Layer 7 of a small transformer language model trained on English Wikipedia (20 layers, counted from 0, width 128).
A neuron adds its activation times its output weights to the MLP's output. To switch it off is to set its activation to zero at one token and run the rest of the model.

Output weights of the MLP neurons that the questions are about. A number n stands for (n - 128) times 0.0039.
n31: 89, 111, 51, 182, 90, 186, 144, 93, 144, 143, 150, 133, 128, 127, 133, 115, 186, 138, 122, 158, 97, 178, 112, 103, 82, 161, 127, 73, 151, 87, 132, 147, 102, 159, 146, 125, 137, 152, 96, 82, 221, 105, 94, 134, 43, 128, 126, 150, 112, 116, 104, 167, 199, 55, 143, 76, 92, 91, 59, 131, 112, 88, 94, 144, 99, 74, 130, 175, 115, 162, 201, 96, 128, 66, 167, 167, 124, 142, 83, 195, 171, 47, 149, 140, 91, 103, 138, 136, 104, 154, 125, 144, 69, 89, 47, 202, 91, 145, 187, 156, 112, 175, 70, 100, 98, 106, 129, 111, 130, 200, 105, 105, 159, 63, 125, 175, 191, 56, 148, 112, 143, 119, 135, 123, 144, 117, 157, 167
n39: 131, 147, 75, 123, 92, 134, 169, 93, 197, 175, 193, 145, 145, 111, 145, 168, 36, 66, 178, 109, 85, 148, 110, 182, 136, 130, 117, 139, 132, 145, 145, 100, 123, 154, 67, 101, 125, 128, 114, 161, 86, 204, 94, 157, 140, 189, 117, 126, 150, 186, 63, 117, 149, 94, 117, 106, 165, 128, 127, 105, 210, 101, 117, 122, 99, 164, 84, 100, 114, 82, 153, 151, 151, 165, 131, 114, 120, 180, 159, 118, 143, 113, 155, 145, 110, 141, 84, 143, 118, 114, 129, 154, 176, 133, 179, 143, 95, 119, 150, 146, 96, 131, 145, 102, 69, 70, 111, 92, 108, 139, 170, 114, 89, 104, 74, 141, 134, 147, 172, 174, 103, 107, 184, 126, 163, 169, 167, 99
n45: 110, 94, 97, 180, 138, 109, 178, 123, 104, 103, 218, 107, 65, 127, 111, 132, 82, 175, 159, 120, 191, 143, 186, 90, 116, 69, 85, 146, 151, 50, 106, 105, 97, 107, 153, 169, 119, 45, 142, 122, 115, 95, 122, 136, 112, 104, 150, 189, 112, 125, 126, 13, 178, 174, 120, 183, 159, 102, 122, 163, 109, 189, 153, 137, 70, 100, 162, 91, 116, 110, 115, 137, 154, 142, 141, 124, 144, 150, 195, 169, 63, 120, 123, 133, 133, 149, 106, 122, 110, 133, 138, 151, 149, 109, 152, 173, 103, 88, 75, 117, 163, 152, 161, 122, 104, 107, 126, 148, 71, 178, 106, 142, 91, 176, 101, 93, 173, 87, 59, 155, 194, 129, 144, 105, 104, 159, 87, 23
n47: 113, 88, 58, 148, 123, 149, 120, 146, 124, 141, 126, 146, 151, 64, 98, 129, 113, 84, 144, 121, 204, 97, 135, 98, 148, 90, 52, 131, 135, 107, 108, 173, 122, 111, 105, 174, 128, 135, 165, 150, 141, 148, 106, 107, 117, 91, 133, 176, 142, 120, 80, 98, 106, 112, 171, 53, 116, 111, 122, 155, 153, 192, 135, 148, 142, 173, 152, 141, 160, 177, 128, 98, 105, 112, 92, 123, 93, 94, 122, 147, 89, 82, 102, 63, 106, 230, 185, 121, 164, 119, 47, 159, 108, 149, 143, 94, 143, 186, 104, 190, 107, 125, 55, 78, 65, 112, 163, 150, 187, 118, 139, 143, 162, 71, 154, 129, 176, 159, 62, 68, 170, 137, 121, 46, 118, 116, 215, 103
n78: 60, 123, 124, 170, 170, 208, 113, 125, 102, 173, 145, 177, 159, 222, 113, 192, 171, 147, 129, 106, 91, 83, 108, 200, 113, 114, 100, 141, 129, 102, 162, 155, 77, 166, 110, 99, 76, 128, 114, 117, 136, 159, 156, 147, 142, 84, 114, 119, 159, 173, 122, 119, 120, 158, 157, 125, 114, 103, 155, 58, 122, 113, 102, 176, 159, 115, 62, 150, 143, 194, 225, 68, 144, 154, 88, 83, 92, 131, 81, 173, 145, 129, 37, 102, 165, 118, 71, 122, 98, 79, 136, 122, 153, 109, 116, 84, 133, 110, 133, 96, 66, 139, 109, 126, 141, 141, 120, 140, 143, 120, 159, 141, 132, 117, 133, 167, 149, 124, 124, 89, 77, 109, 129, 94, 102, 119, 87, 78
n101: 133, 127, 89, 176, 133, 163, 130, 124, 139, 128, 133, 67, 19, 129, 102, 117, 114, 101, 205, 105, 144, 83, 129, 127, 141, 131, 111, 102, 115, 170, 143, 197, 41, 99, 109, 141, 149, 132, 174, 116, 88, 142, 201, 141, 150, 165, 132, 149, 73, 138, 154, 67, 88, 123, 139, 153, 144, 131, 166, 157, 106, 113, 139, 197, 110, 155, 126, 151, 187, 123, 141, 166, 121, 108, 84, 157, 134, 138, 125, 111, 96, 65, 213, 134, 130, 160, 106, 133, 125, 81, 200, 156, 181, 131, 134, 148, 128, 138, 127, 182, 151, 161, 137, 117, 119, 124, 120, 74, 161, 104, 153, 134, 63, 114, 98, 72, 108, 139, 149, 113, 123, 186, 141, 120, 109, 132, 146, 132
n110: 138, 82, 84, 145, 139, 107, 106, 115, 133, 181, 70, 128, 93, 133, 125, 49, 94, 123, 48, 126, 156, 146, 172, 94, 164, 144, 134, 128, 168, 132, 115, 119, 113, 148, 122, 122, 213, 91, 115, 181, 117, 102, 172, 129, 130, 123, 114, 70, 154, 141, 111, 114, 145, 133, 149, 134, 132, 106, 141, 212, 86, 209, 77, 112, 152, 155, 115, 137, 101, 161, 95, 149, 67, 128, 149, 103, 67, 129, 131, 178, 84, 156, 121, 147, 149, 195, 173, 118, 147, 122, 122, 186, 123, 202, 175, 71, 143, 178, 117, 141, 156, 90, 66, 134, 76, 178, 134, 110, 104, 103, 70, 96, 146, 184, 111, 123, 124, 159, 96, 146, 111, 152, 159, 134, 46, 159, 131, 144
n113: 89, 58, 85, 115, 96, 119, 139, 112, 145, 124, 173, 146, 137, 140, 134, 155, 155, 150, 129, 104, 57, 187, 126, 84, 67, 124, 103, 104, 161, 126, 120, 98, 147, 134, 89, 155, 77, 147, 154, 179, 122, 122, 105, 93, 126, 147, 170, 126, 41, 119, 113, 135, 130, 40, 112, 124, 152, 162, 177, 140, 185, 111, 130, 186, 82, 137, 105, 105, 124, 125, 163, 188, 129, 52, 130, 132, 60, 202, 132, 85, 146, 127, 102, 144, 175, 105, 154, 140, 202, 155, 165, 119, 59, 99, 126, 148, 161, 77, 124, 118, 160, 62, 105, 99, 101, 142, 81, 174, 105, 118, 189, 135, 88, 62, 129, 160, 170, 149, 145, 61, 203, 116, 185, 159, 105, 86, 105, 165
n141: 113, 119, 157, 128, 148, 145, 115, 157, 149, 144, 172, 150, 136, 146, 142, 123, 126, 80, 137, 154, 165, 120, 172, 110, 91, 89, 66, 123, 127, 124, 148, 158, 163, 116, 121, 197, 95, 175, 96, 144, 139, 126, 70, 50, 121, 144, 109, 74, 140, 139, 124, 208, 144, 121, 158, 70, 143, 103, 178, 157, 95, 145, 80, 153, 73, 205, 106, 139, 144, 160, 154, 89, 118, 110, 201, 40, 172, 74, 93, 146, 82, 137, 75, 124, 87, 216, 139, 80, 126, 146, 118, 168, 143, 102, 166, 173, 149, 132, 170, 94, 101, 121, 62, 82, 177, 110, 88, 82, 183, 122, 166, 101, 173, 229, 87, 160, 119, 112, 179, 100, 159, 142, 122, 129, 125, 123, 91, 115
n146: 141, 157, 75, 80, 140, 103, 61, 93, 146, 146, 146, 129, 116, 81, 146, 147, 141, 179, 106, 183, 114, 113, 134, 141, 92, 107, 148, 143, 104, 158, 158, 95, 166, 97, 132, 168, 93, 125, 111, 94, 136, 70, 147, 154, 150, 140, 123, 110, 172, 108, 122, 73, 146, 65, 126, 133, 72, 199, 185, 111, 141, 146, 132, 167, 149, 190, 155, 97, 102, 136, 147, 124, 166, 106, 107, 136, 118, 199, 174, 150, 107, 78, 114, 108, 106, 153, 175, 42, 127, 155, 101, 94, 107, 65, 92, 104, 97, 158, 162, 159, 179, 133, 127, 120, 157, 169, 157, 154, 130, 111, 152, 80, 148, 171, 134, 128, 94, 150, 64, 144, 152, 154, 159, 27, 113, 125, 188, 146
n186: 171, 95, 97, 74, 65, 130, 136, 135, 142, 134, 127, 164, 164, 124, 87, 195, 113, 101, 120, 128, 113, 87, 125, 81, 150, 93, 102, 44, 132, 90, 134, 114, 131, 175, 127, 79, 131, 153, 144, 170, 131, 132, 132, 117, 139, 121, 155, 137, 126, 104, 164, 7, 86, 107, 80, 136, 135, 93, 134, 99, 117, 121, 76, 170, 217, 175, 136, 104, 110, 137, 152, 99, 123, 126, 82, 154, 79, 105, 161, 28, 180, 83, 98, 148, 45, 155, 217, 99, 158, 162, 183, 152, 71, 149, 136, 126, 155, 123, 104, 132, 103, 113, 146, 238, 128, 70, 110, 135, 152, 154, 46, 96, 150, 146, 119, 197, 141, 68, 154, 99, 129, 175, 121, 117, 194, 169, 105, 138
n204: 149, 119, 95, 116, 94, 119, 189, 172, 170, 108, 92, 107, 103, 140, 100, 128, 134, 150, 125, 120, 22, 112, 91, 126, 91, 210, 161, 134, 92, 119, 147, 77, 97, 146, 95, 107, 87, 178, 128, 133, 140, 123, 130, 155, 126, 128, 153, 100, 116, 103, 139, 94, 150, 140, 111, 80, 99, 142, 170, 143, 81, 94, 112, 120, 155, 118, 103, 96, 143, 140, 128, 156, 119, 126, 153, 130, 143, 78, 114, 147, 181, 116, 191, 122, 124, 134, 118, 54, 112, 112, 151, 154, 148, 123, 112, 67, 132, 122, 161, 124, 135, 178, 128, 151, 117, 83, 118, 137, 141, 152, 174, 110, 103, 139, 148, 178, 131, 129, 147, 167, 162, 117, 136, 130, 133, 52, 116, 131

Each question names a token from some text and the token that comes next. It shows the activations a of the neurons there, in the order above. A number n stands for (n - 128) times 0.13.

Then comes g, the gradient of the next token's log-probability with respect to the MLP's output, scaled to length 1. A neuron's effect is roughly proportional to its activation times (output weights . g). A number n stands for (n - 128) times 0.003.

" wide", then " margin"
a: 130, 129, 118, 122, 128, 201, 129, 125, 127, 128, 127, 127
g: 104, 119, 117, 129, 121, 118, 54, 94, 118, 121, 100, 150, 155, 126, 164, 151, 134, 91, 167, 157, 115, 159, 110, 137, 217, 105, 147, 203, 81, 140, 175, 163, 130, 145, 163, 170, 144, 153, 178, 119, 174, 137, 145, 150, 181, 166, 187, 121, 146, 72, 151, 154, 97, 118, 115, 126, 145, 91, 144, 79, 139, 108, 120, 115, 136, 141, 114, 131, 93, 110, 166, 140, 146, 130, 184, 86, 127, 105, 141, 170, 129, 173, 183, 139, 141, 147, 148, 132, 131, 194, 105, 85, 103, 139, 64, 111, 139, 121, 100, 156, 131, 199, 120, 159, 102, 151, 144, 136, 124, 124, 122, 122, 95, 124, 133, 141, 140, 153, 127, 154, 123, 94, 160, 144, 146, 106, 137, 95
Which neuron, switched off, raises the next token's probability most? n101

" beat", then " Phil"
a: 128, 126, 128, 125, 129, 128, 126, 122, 129, 122, 128, 130
g: 108, 159, 122, 113, 136, 144, 107, 64, 131, 125, 145, 155, 148, 128, 139, 181, 172, 159, 99, 112, 135, 123, 120, 173, 118, 132, 170, 123, 190, 100, 98, 154, 118, 65, 124, 93, 97, 122, 153, 190, 146, 137, 151, 105, 131, 203, 85, 88, 113, 182, 156, 111, 174, 126, 104, 107, 94, 124, 179, 85, 144, 147, 76, 72, 124, 104, 150, 101, 113, 118, 100, 130, 145, 138, 170, 79, 143, 135, 127, 95, 101, 133, 181, 170, 127, 162, 133, 171, 118, 112, 122, 139, 142, 165, 120, 131, 84, 102, 91, 116, 161, 155, 135, 105, 147, 146, 141, 148, 71, 132, 91, 134, 101, 113, 117, 124, 128, 116, 98, 136, 142, 151, 126, 179, 138, 54, 114, 174
Which neuron, switched off, lowers the next token's probability most? n47

"0", then "2"
a: 131, 128, 128, 126, 146, 128, 127, 129, 127, 131, 123, 123
g: 177, 150, 97, 100, 151, 136, 95, 147, 134, 75, 102, 124, 152, 91, 104, 151, 132, 105, 135, 114, 118, 148, 132, 146, 163, 122, 110, 120, 143, 138, 156, 146, 91, 124, 135, 84, 160, 98, 135, 126, 183, 170, 93, 131, 138, 163, 94, 139, 125, 164, 126, 155, 152, 121, 145, 111, 119, 140, 178, 98, 50, 155, 247, 68, 158, 104, 82, 90, 126, 112, 96, 126, 143, 114, 150, 159, 136, 130, 84, 53, 109, 148, 148, 156, 117, 139, 150, 146, 156, 155, 123, 127, 146, 206, 138, 111, 153, 152, 135, 173, 116, 121, 132, 125, 117, 106, 140, 120, 102, 90, 95, 138, 181, 164, 137, 148, 100, 124, 110, 151, 140, 183, 154, 111, 105, 130, 117, 171
Which neuron, switched off, raises the next token's probability most? n78

" Mayor", then "."
a: 129, 129, 121, 129, 129, 129, 129, 125, 128, 125, 125, 127
g: 110, 131, 115, 162, 140, 201, 132, 157, 127, 164, 80, 123, 149, 140, 167, 144, 134, 128, 47, 130, 116, 141, 151, 163, 164, 116, 115, 128, 149, 121, 173, 92, 125, 141, 168, 102, 113, 99, 154, 148, 127, 151, 95, 134, 153, 179, 163, 183, 103, 111, 133, 118, 169, 159, 181, 191, 131, 71, 99, 112, 149, 74, 160, 132, 115, 141, 124, 127, 111, 145, 124, 107, 106, 100, 164, 119, 125, 151, 95, 116, 119, 153, 115, 158, 90, 114, 93, 122, 139, 144, 123, 117, 138, 134, 162, 201, 122, 80, 66, 97, 94, 158, 136, 138, 113, 160, 140, 136, 98, 166, 156, 153, 121, 95, 160, 90, 161, 127, 82, 187, 186, 112, 156, 137, 112, 161, 85, 130
Which neuron, switched off, raises the next token's probability most? n45

"ges", then "sa"
a: 125, 126, 128, 132, 136, 129, 125, 135, 127, 125, 135, 128
g: 114, 168, 125, 120, 164, 114, 110, 90, 107, 105, 128, 84, 131, 142, 183, 196, 137, 166, 129, 142, 108, 153, 107, 138, 155, 166, 116, 166, 101, 117, 124, 175, 108, 149, 105, 96, 155, 108, 74, 103, 136, 81, 103, 143, 132, 145, 127, 152, 168, 150, 144, 142, 141, 90, 64, 110, 69, 141, 117, 156, 138, 79, 124, 102, 124, 148, 120, 140, 155, 127, 164, 80, 116, 95, 72, 112, 170, 120, 77, 156, 190, 122, 134, 83, 153, 127, 140, 122, 155, 115, 152, 120, 139, 96, 120, 147, 111, 138, 114, 166, 91, 114, 159, 104, 106, 104, 123, 117, 145, 160, 125, 192, 138, 143, 144, 81, 146, 161, 142, 128, 19, 141, 156, 93, 169, 119, 98, 121
Which neuron, switched off, lowers the next token's probability most? n78

"ly", then " performance"
a: 130, 127, 95, 125, 132, 246, 134, 129, 125, 120, 127, 127
g: 139, 132, 72, 108, 92, 156, 139, 121, 124, 88, 107, 97, 132, 175, 94, 153, 67, 104, 151, 137, 135, 107, 178, 134, 70, 97, 130, 124, 95, 145, 135, 115, 112, 62, 162, 105, 154, 119, 146, 142, 97, 115, 114, 144, 111, 142, 134, 119, 136, 115, 101, 131, 126, 145, 101, 150, 130, 185, 138, 83, 150, 75, 76, 161, 117, 110, 121, 168, 100, 121, 77, 136, 122, 152, 163, 127, 164, 90, 115, 115, 124, 119, 120, 69, 172, 119, 157, 159, 88, 146, 177, 123, 131, 118, 117, 111, 110, 112, 164, 196, 130, 166, 175, 142, 129, 96, 176, 156, 120, 88, 171, 148, 120, 84, 129, 108, 152, 111, 170, 115, 142, 95, 167, 101, 156, 150, 146, 219
Which neuron, switched off, lowers the next token's probability most? n101

" Exp", then "erie"
a: 123, 129, 127, 130, 131, 128, 131, 129, 128, 127, 133, 132
g: 194, 114, 141, 144, 138, 119, 146, 136, 99, 97, 90, 98, 49, 98, 98, 91, 99, 108, 131, 112, 133, 151, 121, 169, 138, 157, 134, 100, 129, 75, 120, 116, 188, 82, 137, 120, 139, 121, 159, 134, 147, 139, 142, 131, 186, 160, 119, 110, 151, 166, 127, 145, 138, 155, 176, 169, 154, 136, 116, 151, 122, 158, 198, 128, 125, 148, 110, 66, 124, 102, 169, 157, 77, 184, 104, 118, 108, 164, 142, 79, 89, 140, 114, 123, 94, 101, 89, 108, 172, 75, 151, 153, 84, 91, 134, 99, 125, 138, 112, 174, 95, 100, 167, 156, 159, 67, 104, 165, 101, 115, 122, 119, 125, 144, 180, 149, 105, 92, 134, 128, 113, 129, 168, 122, 116, 109, 117, 140
Which neuron, switched off, lowers the next token's probability most? n31

" singer", then " "
a: 128, 125, 192, 131, 128, 129, 127, 129, 131, 128, 132, 129
g: 110, 120, 98, 122, 198, 116, 152, 174, 132, 137, 77, 117, 179, 108, 61, 44, 138, 151, 193, 75, 126, 167, 166, 159, 100, 94, 184, 69, 128, 71, 150, 104, 147, 124, 113, 148, 108, 115, 144, 172, 120, 121, 85, 122, 144, 143, 199, 144, 85, 68, 120, 104, 167, 131, 105, 124, 178, 139, 131, 124, 107, 116, 163, 103, 124, 111, 122, 131, 93, 148, 169, 145, 136, 156, 115, 99, 117, 106, 101, 136, 160, 116, 114, 105, 143, 153, 138, 156, 141, 155, 76, 137, 139, 117, 134, 197, 137, 156, 142, 128, 170, 119, 121, 175, 112, 119, 144, 114, 136, 139, 148, 181, 139, 138, 152, 130, 115, 115, 102, 170, 132, 105, 160, 104, 113, 120, 154, 123
Which neuron, switched off, lowers the next token's probability most? n45

"dy", then "==="
a: 128, 127, 129, 129, 129, 127, 126, 75, 125, 129, 128, 130
g: 104, 131, 128, 148, 125, 127, 157, 144, 153, 155, 159, 196, 138, 100, 71, 155, 148, 106, 156, 143, 142, 95, 132, 149, 144, 133, 102, 59, 162, 127, 120, 114, 134, 114, 184, 138, 159, 115, 126, 88, 141, 110, 120, 104, 106, 157, 130, 89, 127, 138, 132, 122, 120, 136, 132, 171, 121, 98, 127, 31, 130, 137, 187, 97, 198, 108, 134, 113, 115, 135, 87, 120, 149, 126, 196, 123, 122, 130, 153, 96, 139, 116, 143, 129, 160, 120, 117, 149, 147, 167, 147, 125, 77, 102, 146, 128, 143, 107, 151, 127, 110, 150, 141, 178, 143, 164, 111, 201, 66, 140, 163, 70, 182, 95, 118, 122, 48, 135, 124, 149, 148, 123, 116, 79, 144, 173, 146, 128
Which neuron, switched off, lowers the next token's probability most? n113

"da", then "jo"
a: 129, 128, 126, 127, 128, 132, 123, 121, 126, 129, 131, 130
g: 117, 169, 109, 135, 115, 106, 82, 41, 93, 104, 138, 145, 124, 130, 153, 137, 104, 107, 175, 160, 120, 114, 131, 143, 99, 151, 123, 170, 126, 126, 158, 103, 111, 110, 161, 132, 127, 113, 80, 91, 171, 101, 121, 148, 130, 130, 173, 110, 143, 146, 115, 161, 159, 107, 146, 92, 63, 196, 160, 141, 87, 108, 82, 102, 135, 189, 108, 85, 100, 118, 112, 114, 135, 95, 126, 120, 142, 116, 79, 153, 98, 108, 115, 112, 107, 111, 153, 128, 81, 103, 100, 81, 145, 90, 138, 150, 85, 157, 133, 142, 112, 106, 147, 104, 90, 109, 118, 66, 183, 103, 118, 151, 100, 198, 107, 72, 158, 132, 107, 144, 57, 112, 105, 100, 127, 120, 141, 139
Which neuron, switched off, lowers the next token's probability most? n113

" show", then "ca"
a: 129, 135, 127, 129, 126, 128, 127, 129, 130, 124, 128, 130
g: 159, 156, 89, 107, 153, 140, 74, 125, 87, 173, 158, 112, 128, 97, 139, 136, 170, 153, 103, 127, 135, 102, 120, 118, 172, 146, 147, 191, 80, 86, 154, 134, 121, 148, 102, 130, 149, 151, 117, 129, 123, 79, 120, 116, 148, 95, 107, 107, 164, 179, 121, 145, 142, 79, 138, 139, 103, 134, 148, 187, 149, 191, 130, 63, 127, 144, 157, 118, 145, 130, 148, 103, 107, 109, 100, 127, 121, 131, 91, 128, 86, 148, 125, 70, 121, 151, 157, 189, 153, 146, 128, 126, 162, 82, 174, 108, 108, 94, 132, 182, 148, 149, 100, 143, 141, 146, 90, 95, 105, 153, 163, 131, 142, 159, 127, 106, 107, 136, 95, 186, 55, 146, 67, 101, 106, 75, 130, 110
Which neuron, switched off, raises the next token's probability most? n146